Layer 7 of a small transformer language model trained on English Wikipedia (14 layers, counted from 0, width 64).
Take only the direct path to the model's output, skipping the later layers: a vector added to the residual stream pushes a token's score in proportion to its dot product with that token's output vector.

Output vectors of the tokens that the questions are about. A number n stands for n times 0.027.
"ober": -27 60 10 -30 -51 -25 -35 -27 -52 -2 36 25 83 48 -17 9 21 -10 -14 -4 7 -58 38 -10 -2 -10 -37 37 11 -11 -37 -19 24 -57 34 8 -19 -12 -51 -29 -3 10 22 -18 40 24 -5 9 -16 45 0 24 26 18 35 17 -26 -43 48 57 19 -18 10 1
"cy": -15 34 22 -5 38 -2 -37 -62 -19 -39 36 -34 -2 -2 1 -34 -54 -7 -28 31 7 -38 10 77 -2 22 -10 11 0 1 -33 5 39 -3 21 10 -10 4 -81 -4 19 19 -21 3 7 48 16 25 -10 21 17 -30 21 20 -21 16 -7 -39 26 18 4 20 -30 26
"ed": 3 -27 23 -16 -15 -25 25 -3 -4 8 3 10 -9 2 -34 9 5 1 -5 -1 -5 15 -11 4 -21 -33 14 -20 10 -27 -33 -8 -28 -25 -36 -21 16 7 -15 15 19 29 12 -23 -17 46 30 -14 7 -31 0 -2 -7 -32 50 -21 -7 -41 -3 6 12 -24 19 -23
" mi)": 21 11 50 -27 14 -2 12 6 -42 -59 -2 29 14 9 -20 6 14 -7 7 -16 27 -59 32 30 -8 -36 -61 59 29 26 -11 -23 45 -7 -16 31 -23 -15 -57 -19 51 31 2 -26 -12 6 13 -32 -58 9 58 -28 -7 53 10 -18 -28 2 10 58 43 16 7 -28
"ternational": -12 55 28 -35 29 -10 -50 -18 20 -16 51 -49 3 64 -11 8 9 -1 -14 33 14 -36 1 30 22 -9 -15 51 -11 16 -36 -26 -9 17 20 59 14 -46 -84 6 12 47 15 -21 1 49 7 2 -20 35 25 -21 15 48 21 -6 -34 -6 32 39 11 17 -35 -19
" ===": -40 -4 0 -60 -2 -36 -15 -12 -22 -4 81 -17 1 16 -30 -31 10 -1 -47 42 6 -30 -15 16 -13 28 -4 -5 28 -65 -13 -19 -10 36 -2 67 43 -11 9 -8 19 16 -47 8 -1 28 30 -3 -16 -22 14 13 51 33 36 -1 3 33 47 3 9 -30 -19 6
"aid": -18 19 5 -11 -7 -23 22 -46 26 -1 -4 -1 36 29 -30 1 24 4 -2 -6 6 -22 37 22 4 -34 -33 -7 29 -15 -21 -44 14 15 -21 -8 -22 -10 -47 -11 17 -8 -16 -22 -15 4 15 -19 -4 56 39 11 27 -5 40 30 -6 2 9 -5 13 -37 -6 -3
"ed:": -26 -29 69 -18 -21 -38 10 3 -4 -34 9 4 -14 50 -42 1 3 23 -5 11 14 -29 -13 33 -7 -27 -17 10 49 -23 -7 -20 -10 -14 -32 -20 22 -7 -32 10 32 30 -31 -32 1 48 39 2 -22 -1 7 -19 10 -5 59 -7 -1 -28 28 18 48 -23 17 -22
"inner": -10 26 5 -16 -30 -36 -16 -18 -20 -10 -1 -40 -11 50 -15 -58 35 20 -5 19 10 -25 19 6 -8 16 -33 -16 17 -38 -22 -39 27 -17 32 -4 32 -9 -6 4 49 -10 18 -20 -22 22 -28 -16 6 25 -12 12 11 -20 38 17 -36 -54 20 35 19 -8 -22 15
"ether": -61 29 12 -67 8 3 -40 9 -41 20 -13 -1 30 62 -43 -56 32 -11 -24 42 9 -6 10 37 -8 -11 -91 -16 63 -43 -19 -23 24 2 5 -5 31 -74 -44 14 93 -1 1 -14 3 4 -31 -22 -23 14 36 -30 33 5 13 15 -63 10 33 14 18 -25 -15 4
"ter": -20 37 3 -9 13 5 -24 -20 21 -14 57 -64 2 6 -22 8 -13 -9 -33 18 1 -4 -6 2 -48 43 16 -2 15 -10 -13 -57 -10 -9 12 -26 -8 -1 -84 32 3 8 14 9 34 24 -14 -14 -34 28 22 -12 -10 14 -25 -10 -22 -28 -6 7 -14 26 7 -20
"estern": -27 33 36 -27 -47 -6 -6 -37 -47 4 9 -9 33 34 -5 -31 46 26 21 7 15 -31 15 16 15 15 -44 54 16 4 -11 -52 13 -31 -22 -24 40 9 -35 -42 31 15 17 -42 -26 14 10 -13 -27 14 17 -18 10 -16 16 54 -52 -5 -2 69 21 -22 -7 53
"American": -15 61 9 -43 -48 -31 -28 -6 30 4 2 -20 6 23 -14 2 -6 -14 -31 13 24 -68 39 51 18 24 -24 -14 31 16 -23 30 45 14 19 -2 -31 5 -21 -34 36 29 4 -39 -36 18 11 23 -32 -2 -14 23 42 -2 -4 7 -50 21 1 26 -5 -21 -43 30
"ge,": -22 78 28 -53 -13 16 -38 -61 -26 7 7 -21 43 -5 -4 -4 -23 -3 -41 49 14 -12 -20 66 -10 5 -18 52 55 -50 -13 16 57 44 -44 -22 23 6 -77 -62 1 15 -16 -18 5 1 -15 -12 -54 28 -18 -19 32 29 -8 14 -17 1 24 6 -34 14 -46 12
" (age": 2 71 -3 -3 7 -26 30 -21 -36 12 -1 -20 53 -6 -8 -1 29 9 -5 30 25 -51 4 -2 5 7 -39 58 3 -8 -1 11 11 -26 2 26 18 14 6 -16 46 -6 -35 12 53 55 -7 0 -28 49 61 14 10 -14 42 27 -6 -35 35 8 9 -34 -4 -14
"ation,": -41 -11 40 -48 -2 -13 -71 -37 -12 33 1 8 9 31 -43 -12 -61 57 1 44 8 -4 24 5 -22 -13 -40 35 58 -15 -15 -20 40 5 -24 -23 8 9 -19 18 -13 8 -19 -33 -12 32 7 -22 -3 4 29 6 42 30 39 -2 -8 6 19 23 -6 15 -9 5
"icip": -5 -5 24 1 5 -22 -15 1 -38 -31 64 14 33 13 -41 -57 33 -45 -51 5 13 -56 50 31 18 3 3 -18 24 19 -12 -16 35 -33 -11 26 6 -39 -29 -1 42 -4 -6 3 -21 21 -18 -20 -18 8 40 -15 -24 41 35 6 -28 -10 34 49 32 -23 14 -25
" |": 26 -4 -1 22 4 8 14 12 31 8 -27 3 -15 -32 -30 -29 33 -2 -10 7 -3 -24 -13 -18 15 6 25 -13 27 -39 5 3 21 36 48 -2 -39 2 39 2 -2 -8 -34 -18 28 -14 -24 -18 5 -26 -18 7 -2 -24 -14 -6 19 -34 -26 -8 -21 8 -2 -5
"oming": -6 77 74 -17 -40 -76 -72 -30 6 -29 20 -26 0 30 -38 -21 16 35 11 26 7 -23 22 62 -4 -26 -25 31 58 -12 -9 -30 42 -7 7 46 56 -39 -35 15 -2 -22 4 -28 31 22 20 -28 -9 33 15 -18 6 -2 35 49 -27 3 10 4 34 -10 -39 33
" =": -40 11 -23 -8 18 1 22 -29 -70 7 -1 -40 29 26 -8 8 -20 -25 -34 -28 6 -28 -14 6 5 53 18 -13 9 -19 -13 -1 14 21 32 54 -11 21 16 12 15 23 -11 5 11 0 20 5 -38 -4 -6 3 53 -7 29 18 23 5 -11 14 28 -22 -30 15
"ode:": -10 -16 33 -29 -13 -25 -7 10 -10 -43 26 -47 47 65 -52 33 27 -17 -59 -12 17 -50 5 35 -12 -29 -29 32 64 -18 -8 -6 47 -32 25 40 -9 21 -21 -18 28 7 -12 -17 18 -22 -5 24 2 47 39 -38 29 54 45 7 -36 -7 11 55 55 -16 -26 12
"ity:": 8 20 60 -27 5 -17 -8 -4 -41 -68 9 -17 25 41 -34 12 -13 28 -25 25 15 -30 53 44 24 -6 29 21 77 -8 -9 10 67 35 -17 -3 -40 12 -35 2 -19 58 -32 -6 12 44 43 -18 -8 18 46 -26 28 42 23 17 -26 -1 -1 29 57 16 -34 -27

Output weights of attention head 0. The head adds the sum of these rows, row i times number i of z. A number n stands for n times 0.005.
o0: -8 7 22 -20 14 -45 21 28 -14 -10 -14 13 -23 -23 -8 17 31 14 -28 -14 -7 17 -25 -1 27 -3 -36 9 -14 -15 -9 -30 -42 30 14 54 -58 -52 9 -22 11 17 -4 10 -27 22 -25 -40 7 -33 11 15 -4 22 -76 3 16 34 -2 -11 17 36 17 -26
o1: 39 24 48 2 33 -22 -23 16 22 -30 21 37 -16 -15 -12 0 36 -15 0 -35 70 -8 -38 16 22 -16 41 -7 35 -36 49 48 -34 8 -6 -17 -19 -73 -13 25 -20 1 8 4 39 -41 -38 -44 7 -24 17 31 -8 -20 -43 -28 2 8 22 -25 20 4 31 -20
o2: 5 8 -12 58 -17 -2 17 22 -37 -1 17 32 42 -4 20 -8 68 21 23 -34 34 -63 -12 19 -13 -29 -55 3 -27 -55 -25 7 -14 11 14 3 30 15 3 -26 34 -42 42 53 65 -15 -51 -35 -2 -54 30 -23 -49 -23 4 -23 7 -51 -52 26 -27 -33 55 14
o3: -7 -15 -18 17 46 -43 22 0 -8 -40 -46 21 13 -17 -26 -3 -11 -18 16 38 15 30 32 19 2 -2 9 32 22 -1 -11 4 5 -6 -3 7 -18 33 -31 -6 42 -41 -27 27 64 19 -24 6 5 8 -30 2 9 -19 -13 1 11 -16 8 -21 -43 -9 -35 19
o4: -14 18 -36 2 -44 8 -16 -7 19 6 -10 11 -7 25 -6 2 -25 -12 35 -2 -32 -13 13 49 9 18 -31 -10 0 23 55 22 -53 -31 8 27 28 10 1 -19 -30 9 12 -13 -35 -35 -3 -7 33 -1 16 34 60 7 37 30 -21 28 -21 -41 23 30 -5 -19
o5: 31 -36 5 -16 8 16 27 18 -57 -6 13 5 22 37 10 47 30 -33 0 48 -11 -35 -13 20 -10 33 -26 -5 -44 -34 -15 9 -42 -26 -19 -12 -62 -4 -27 -34 13 -51 19 -58 11 -21 -21 -16 22 29 45 31 -36 -33 -16 6 -25 23 38 -8 -43 28 5 35
o6: -26 -32 -19 13 -21 -1 15 -30 -6 31 -6 -5 8 30 -4 -19 -30 10 20 31 -40 -12 0 -22 62 17 -5 -4 -4 -18 7 17 12 -14 38 -11 76 3 49 2 -13 -37 5 23 -1 4 21 17 27 0 -28 -47 16 13 -16 4 56 -12 -9 24 -55 9 28 8
o7: 8 -3 6 2 -16 15 14 -3 -1 10 -23 -23 18 -38 7 27 -15 4 28 -55 95 13 10 -27 -8 -19 0 24 -44 -22 44 19 -13 -1 -26 -12 36 3 2 22 18 -22 38 -24 -25 -41 -23 -28 18 53 7 -3 15 30 37 8 -35 39 34 -22 13 -21 10 -22
o8: 45 -5 11 1 -4 14 2 -5 -18 18 18 5 10 -11 21 31 19 43 -8 -15 65 -3 3 13 9 -4 30 9 -21 -19 54 6 -16 7 17 3 -8 -58 50 65 11 -38 16 -10 20 -5 9 4 12 17 17 22 37 -13 11 2 21 40 -22 -36 -5 -12 10 3
o9: -26 19 20 33 8 -20 -3 26 56 -2 7 -14 0 25 0 -56 11 -19 12 -3 -8 28 59 2 18 -20 57 22 0 -18 -10 -17 -23 2 46 43 3 17 66 24 -23 -8 -11 -8 -38 -1 -35 -19 -25 5 24 -36 -29 51 -30 8 6 -18 -66 -20 -20 3 -6 -7
o10: -3 12 -20 -18 -28 11 18 -32 34 -2 5 2 -54 -12 -24 -6 -40 11 -38 35 -37 -1 34 0 3 -1 29 -17 -11 -26 -14 -1 22 22 -22 38 -30 -26 -25 4 -47 66 -14 -16 -10 32 16 28 -32 29 10 61 12 9 35 56 -45 24 -28 -42 -25 31 -20 -24
o11: -17 -6 0 -7 39 -6 37 34 -6 -19 -1 -2 -1 -30 25 -6 28 8 -4 29 -8 -8 -9 -15 -19 31 -28 -49 -20 -16 5 -9 -2 23 -33 -10 -70 -15 49 3 -3 2 -32 -4 13 11 21 -3 9 13 29 33 -40 -15 -27 -24 -10 -12 10 14 16 -10 4 -6
o12: 18 0 -24 6 4 -20 -21 18 0 14 -19 3 15 37 -12 -5 3 -3 -13 56 -12 27 8 40 45 2 10 -16 12 -19 9 -7 26 -29 29 -4 9 63 -14 1 -9 5 -43 -8 -32 8 3 55 -10 94 7 24 15 -33 -14 0 -20 -3 -30 11 10 -16 -21 30
o13: -30 44 25 -4 54 23 26 23 24 11 -6 46 -23 -52 -59 -20 -5 -22 8 52 -20 27 -16 -5 12 31 -29 7 -27 1 -11 -28 10 12 -23 -8 -64 -16 -37 4 4 3 23 -18 -20 29 -20 -8 -21 -12 2 18 -24 -45 -3 -41 -2 -9 5 30 -16 30 -50 1
o14: -10 4 -1 -26 -14 18 20 -2 -15 41 -31 -19 18 3 34 41 -11 34 -21 -5 -60 -24 -66 -4 -27 6 -30 8 -10 -8 -33 -25 33 -16 18 -28 -4 17 -14 -7 21 -14 5 -17 -33 18 31 39 -6 10 -14 47 9 -10 -18 13 -19 27 41 16 -16 14 -17 1
o15: 1 -19 38 -39 -3 1 -28 18 -30 7 19 4 -39 -22 -1 -38 -2 1 25 43 -19 5 6 27 -14 -16 4 24 55 -21 93 35 1 -29 -13 33 11 20 19 16 52 17 7 21 -31 -55 -24 22 14 -6 24 -22 20 -7 -9 -28 4 -13 50 21 23 31 -9 4
o16: 3 -7 0 5 16 -7 47 -19 1 9 -15 27 0 -24 -37 -4 55 57 -19 13 23 -8 56 14 33 25 38 -35 41 -29 16 -6 22 35 38 -4 -26 41 70 -1 9 24 -13 22 15 7 -5 -13 13 26 16 2 35 -14 2 6 37 -14 -9 -5 -19 -63 -35 -11
o17: 6 25 -7 -45 -36 5 -11 8 -45 -14 24 -12 -11 12 26 -3 -3 -18 -54 20 21 -1 44 -15 19 11 -10 37 26 -18 -29 6 17 14 -23 26 53 -25 82 33 -11 56 33 24 9 47 -4 -1 -21 2 -11 0 -11 5 -16 18 6 19 -16 24 38 0 -29 25
o18: 9 71 -12 -7 21 21 -6 21 6 26 -10 9 -8 -12 48 57 -14 -26 8 24 -4 11 -43 32 30 -1 -3 2 25 1 18 -58 -13 26 -9 0 9 20 -4 6 -26 -10 28 8 -9 11 -9 -34 2 51 4 18 36 7 -22 19 -7 18 -10 -19 -35 -38 -3 35
o19: -4 25 -13 -7 -19 20 -15 -18 30 -3 -22 25 0 -27 8 15 -2 -1 17 -12 -57 19 30 17 -23 -11 23 47 22 -4 -60 -10 7 21 13 42 14 21 22 7 6 -25 25 -11 -19 -16 17 26 1 40 46 26 -22 12 -30 25 -9 49 5 21 0 -13 -26 -17
o20: -18 6 12 28 -4 -41 -26 26 -2 13 33 19 -16 -42 22 15 3 14 -48 6 -25 -56 5 17 -21 -13 21 -16 -8 -25 -7 -36 -12 27 1 6 4 25 10 5 -5 4 -54 -10 47 -35 20 30 8 2 22 35 46 24 20 -3 18 30 33 10 -32 -58 -5 45
o21: -14 -69 16 15 -4 -3 9 -10 -31 -21 8 7 -33 -34 -25 22 18 -53 -26 8 -18 7 15 -6 5 -1 -21 33 31 11 10 -27 34 50 4 24 33 18 14 -14 53 -5 -40 22 39 -61 -8 44 28 2 19 -13 1 48 35 -4 8 -26 10 15 -14 16 -42 -64
o22: -9 -33 -1 8 8 -11 5 56 -23 35 -5 -5 30 -15 30 -26 -10 -31 26 12 6 32 -9 18 -17 22 -35 10 -37 28 3 -7 -28 12 15 -16 -27 2 -37 24 -2 -25 -9 5 29 -2 -15 -9 5 -6 6 20 -15 11 -9 -4 -14 25 -24 5 -30 11 -16 47
o23: -36 -28 7 1 -8 -33 -68 -17 44 -9 25 -10 -42 -24 -1 -17 32 5 -33 10 -8 -40 15 34 29 32 34 -17 1 9 -12 -13 10 60 -27 -15 26 1 57 0 -9 27 14 -18 10 -32 -4 -26 -7 12 9 16 -11 33 50 49 -14 2 -20 -32 -13 -59 34 -18
o24: -11 -16 6 21 7 -22 -4 -32 22 -28 -13 39 13 -24 -26 13 -5 32 1 3 45 -34 -13 30 2 -2 -46 20 -38 -25 -6 -33 22 27 -4 -51 8 6 -46 -15 -28 -37 -2 -34 41 -39 14 -2 15 -19 -38 -1 -31 -30 28 8 -29 1 37 1 -26 -52 -20 7
o25: 31 -1 -5 -27 26 8 -41 2 -13 -16 6 -72 -2 19 -9 -6 28 -9 0 -68 -16 -40 -38 -17 -28 23 1 -14 23 -2 -4 36 -16 -14 26 13 21 22 31 -7 44 -13 25 7 13 25 -62 -27 6 0 31 -18 23 -25 -6 -18 11 -52 6 -27 9 38 29 -13
o26: -12 22 -2 5 -24 31 -42 -39 -7 22 1 -9 2 -17 -12 11 -44 -28 22 -21 3 8 14 -17 -29 34 16 -18 10 6 4 35 -15 0 -11 18 46 -19 63 26 -35 -39 -30 23 -7 84 40 14 37 5 -27 -21 30 -20 25 -11 28 30 4 -48 2 3 19 -18
o27: 58 10 -4 28 -8 4 32 -50 44 0 -5 -4 24 0 -32 9 -17 63 4 -33 -7 -1 -23 -14 -7 43 3 26 -5 8 11 8 6 2 -4 -1 -21 -20 6 -1 -24 20 -6 1 10 3 25 -13 28 8 15 1 -39 -36 9 -1 -7 -35 59 -29 8 29 -14 22
o28: 25 13 10 18 -2 -8 -93 -24 5 30 -56 7 36 22 2 -1 8 -12 16 -54 -26 3 -35 -1 9 -10 -34 69 -39 23 -38 11 63 -35 -7 23 35 28 3 31 -6 -29 -22 8 -12 -26 3 40 -4 -10 -9 -5 12 9 4 -10 4 -2 -24 23 8 54 -4 -46
o29: 16 -33 -27 -22 3 41 -32 -8 -25 38 -9 -11 13 11 -23 -50 27 0 21 -32 -15 11 30 25 0 24 10 7 -11 14 -72 25 2 -21 40 -10 -25 31 -26 -5 -30 -2 38 -20 -14 -6 -26 -6 4 1 20 -24 4 5 -19 31 6 -5 -32 27 -19 7 -5 -14
o30: 17 -10 -10 -10 0 -15 -22 1 -10 -54 35 -11 2 60 20 -16 28 -14 28 34 -21 -40 12 15 44 8 -5 -16 -2 -1 56 44 -21 -30 13 -1 20 -8 8 -16 -10 -21 -5 -33 -30 -16 -3 0 35 21 16 -9 3 -4 10 22 -12 -33 -2 -34 13 23 62 -18
o31: 8 -37 -40 -25 -39 -22 46 -37 42 0 0 7 -18 7 -17 6 -12 20 -37 -37 -17 3 -1 -18 -1 -7 -1 -32 6 42 25 36 -7 -1 -13 6 6 2 41 -2 7 35 31 -49 -53 -13 41 -10 16 -4 7 -27 17 -38 22 -22 27 -3 -37 -31 27 15 21 -12

Each question shows a token from some text and the vector z that the head gathered there. A number n stands for n times 0.022.

"es.": 3 -5 0 -3 -1 8 -6 2 -12 -8 2 4 1 8 8 -9 -9 3 5 11 -14 -17 -14 -8 12 12 13 16 14 2 6 -1
Pushed up most: "ober"

" P": -1 0 -14 -5 4 1 0 6 0 -17 -3 1 -5 5 11 1 -3 -2 1 3 -1 -11 -12 -7 11 1 18 12 11 -6 3 8
Pushed down most: "icip"

" |": 6 3 7 3 5 14 3 -2 8 -19 -6 11 -3 -19 9 10 2 9 0 5 -2 6 -5 -8 -8 21 9 8 -8 3 8 5
Pushed up most: " (age"

"ations": -29 -6 -32 2 7 -1 1 9 -15 -15 -4 14 3 5 -5 0 -7 -6 9 -11 4 -13 8 15 18 1 27 10 -20 -8 7 -3
Pushed up most: "ation,"

"\n": 5 14 7 6 4 2 -12 -10 -8 -14 -1 11 -8 -22 14 15 2 7 -8 9 -10 4 -10 -12 0 39 -2 16 -8 14 3 9
Which two tokens does it push up most, strongest first? "ode:", " mi)"

" same": 2 0 -2 3 5 2 -19 0 13 -13 8 14 4 8 8 -12 -4 -11 12 2 22 -9 10 15 8 -9 11 -4 -7 -18 -13 4
Pushed up most: "aid"

" 1": -7 11 -32 10 -3 13 -9 -25 6 -27 4 36 -2 39 3 10 -24 -24 -3 -9 -25 32 19 -6 8 -21 -8 -2 -4 -11 7 17
Pushed down most: "oming"

" B": -13 -9 -18 2 8 -4 26 -12 18 19 9 -14 -7 -14 -12 20 5 14 -15 17 -2 2 3 7 -8 -8 11 7 -1 26 5 -8
Pushed down most: " mi)"

"ited": -3 4 -9 -10 6 -5 -12 4 8 -13 10 6 -10 -3 9 -15 -5 -1 8 18 21 -2 -8 9 17 -18 9 4 -7 -16 -9 23
Pushed up most: "aid"

"==C": 5 -14 -16 11 -10 -5 3 -23 -13 -11 -1 7 -14 22 9 1 -15 -12 2 -10 0 -5 16 1 6 0 8 -2 9 4 -8 -18
Pushed down most: "ode:"

".": 3 -16 4 32 13 2 15 -42 -25 -20 4 5 4 20 12 11 5 -1 8 -7 -6 -10 9 1 -10 15 -12 6 -3 5 -1 -1
Pushed up most: "cy"

" Ch": -22 21 -21 -15 18 -22 14 8 11 -9 12 -15 -10 -21 8 -13 -5 -11 12 19 23 -8 -27 5 18 -32 18 -3 -2 -24 6 23
Pushed up most: "oming"

" 3": 2 18 -16 3 -7 10 -2 -10 -2 -7 -6 11 -9 -8 5 12 -2 10 -6 5 -2 4 -15 -19 5 8 1 8 -20 -1 4 9
Pushed down most: "estern"

" offer": 4 11 -18 -13 -5 21 -8 -18 0 -8 16 -5 10 17 14 -6 -32 -13 27 17 29 -11 5 4 9 -8 11 0 11 -4 -14 -14
Pushed up most: "ge,"

" Song": -9 5 -13 -22 27 21 -16 18 39 -7 23 -10 8 -20 10 24 -6 30 33 37 30 -3 7 -1 -42 -5 8 -7 -13 -3 -8 0
Pushed down most: " |"

" the": 12 15 -11 -17 -3 3 -17 2 1 -3 6 3 -10 11 5 -10 -16 -4 14 18 11 -8 -7 5 7 3 6 7 8 -8 -8 10
Pushed up most: "ternational"

" six": -6 -13 -7 13 24 0 13 -3 -1 -24 9 -10 -8 6 11 14 8 10 16 4 -12 -7 -7 -3 -9 9 6 13 -6 2 -3 11
Pushed down most: "icip"

" 26": 12 4 11 8 3 14 -2 -11 -2 -14 -5 13 -3 -13 10 8 2 7 0 6 -3 5 -5 -15 -11 27 4 4 -10 8 -1 2
Pushed up most: " (age"

"et": -15 23 -20 -18 12 -13 4 6 9 -8 16 -6 -5 -11 6 -9 -7 -8 14 19 20 -1 -24 8 14 -26 9 7 -6 -26 3 23
Pushed down most: "ether"

"RA": -22 22 -25 1 -13 -22 -26 -4 3 -24 -35 27 -21 -20 -9 7 -31 -35 -38 -3 -40 -28 -8 -40 1 -11 11 8 -24 -11 19 57
Which two tokens does it push up most, strongest first? "ed", "ed:"

"li": -23 -8 -23 21 23 -38 10 41 44 35 28 -53 -3 -27 -17 22 47 -15 17 2 -1 -11 -39 19 -11 5 30 -12 -23 -4 0 -12
Pushed up most: "oming"

"ord": -20 13 -19 -2 4 -12 9 -9 2 -5 12 -11 -4 -5 8 -14 -6 -17 13 10 13 -4 -17 4 8 -21 12 -13 -7 -16 -4 8
Pushed down most: " mi)"

" of": 10 10 -14 -15 -3 4 -18 6 0 -4 8 0 -11 15 4 -11 -15 -2 13 20 3 -9 -5 4 8 1 6 5 5 -2 -10 9
Pushed up most: "ternational"

" b": -21 7 -10 1 2 -15 10 -12 1 -6 13 -11 -3 -5 7 -11 -5 -12 8 10 18 2 -14 5 8 -22 10 -16 -2 -17 -5 5
Pushed down most: " mi)"

"ement": -15 3 -18 4 -3 -4 9 15 -2 -15 -16 -6 -6 5 1 0 -12 -30 1 -17 2 4 -3 2 27 -4 8 7 5 -8 2 6
Which two tokens does it push up most, strongest first? "ed:", "ation,"

"op": 0 -4 -13 16 -13 -5 5 -16 -17 -17 -13 3 -9 24 10 8 -10 -28 -3 -15 -8 2 3 -6 20 2 6 6 8 -4 -4 -9
Pushed up most: "cy"

" under": -16 10 -6 -11 -3 -12 0 -18 12 -1 30 -2 16 -10 5 11 1 -9 2 7 25 6 0 5 -19 -13 -7 -4 -8 -9 -5 -1
Which three tokens does it push up most, strongest first? " ===", "ity:", "American"

"els": 0 -18 2 29 16 1 16 -34 -21 -23 5 1 1 16 13 10 6 3 10 -4 -7 -10 6 1 -9 15 -8 8 -4 5 -2 2
Pushed up most: "cy"

"ty": -9 13 -10 17 13 7 -6 30 18 -35 -8 -8 3 -3 10 18 14 -6 13 -3 5 -7 -16 -11 13 8 18 16 -3 -20 -9 16
Pushed up most: " (age"

" to": 9 0 13 15 -20 -20 9 -24 6 5 13 33 26 35 -10 12 10 10 -1 -35 0 -36 17 0 -8 -3 20 2 -19 -20 -16 -17
Pushed up most: " |"

" Y": -12 -2 -16 -17 21 -2 -1 12 13 -1 19 0 6 -15 1 0 -4 18 24 22 28 5 -11 4 -17 -5 23 -3 -2 -23 -3 10
Pushed down most: " mi)"

" 0": 11 7 5 11 1 25 -13 -5 -3 -20 1 13 -2 -21 7 10 1 25 -12 6 6 11 -10 -18 -1 20 -4 2 -19 3 7 8
Which two tokens does it push up most, strongest first? "ode:", " mi)"

"right": -6 -6 -18 3 -1 -7 9 -2 -2 -11 1 4 -1 7 2 -2 -7 -7 2 -8 6 -8 6 5 10 -6 19 7 4 -7 -1 -2
Pushed up most: "ation,"

" L": -12 -14 10 17 -2 3 2 -6 0 -5 -16 6 -5 -16 1 14 0 -4 -20 -1 12 17 13 2 -2 12 -10 -19 -12 9 1 -1
Pushed down most: "ternational"

"|": 11 6 24 11 5 7 -1 -13 -1 -7 -8 8 0 -19 5 9 4 -4 -4 0 -7 -3 0 -10 -16 38 4 3 -7 13 8 -2
Pushed up most: " (age"

"og": -15 25 -18 -18 12 -15 7 17 13 -10 8 -13 -8 -12 5 -9 -5 -8 14 22 27 0 -25 11 24 -26 10 15 -5 -29 1 26
Pushed down most: "ether"

"om": 2 -2 11 18 4 5 1 -15 -9 -4 -12 10 2 -12 4 12 -2 -8 -14 -3 1 -3 11 -8 -7 27 -4 -9 -12 17 5 -3
Pushed up most: "ether"

" 5": 14 4 10 12 7 13 2 -9 5 -18 -4 7 0 -21 7 13 1 -3 -6 1 1 10 -2 -11 -15 27 4 0 -6 12 10 0
Pushed up most: "ode:"

" publ": 1 -4 -13 5 -3 4 -1 -8 -4 -15 -2 1 5 13 13 7 -5 -16 1 -2 7 7 4 6 14 -1 -1 6 18 1 -5 -7
Pushed up most: "ge,"

"i": -1 -5 3 11 7 -2 -8 -4 -5 -6 -5 5 0 -16 -4 15 -2 -5 -21 2 1 -3 2 -11 -10 12 -2 -14 -15 13 0 8
Pushed down most: "ge,"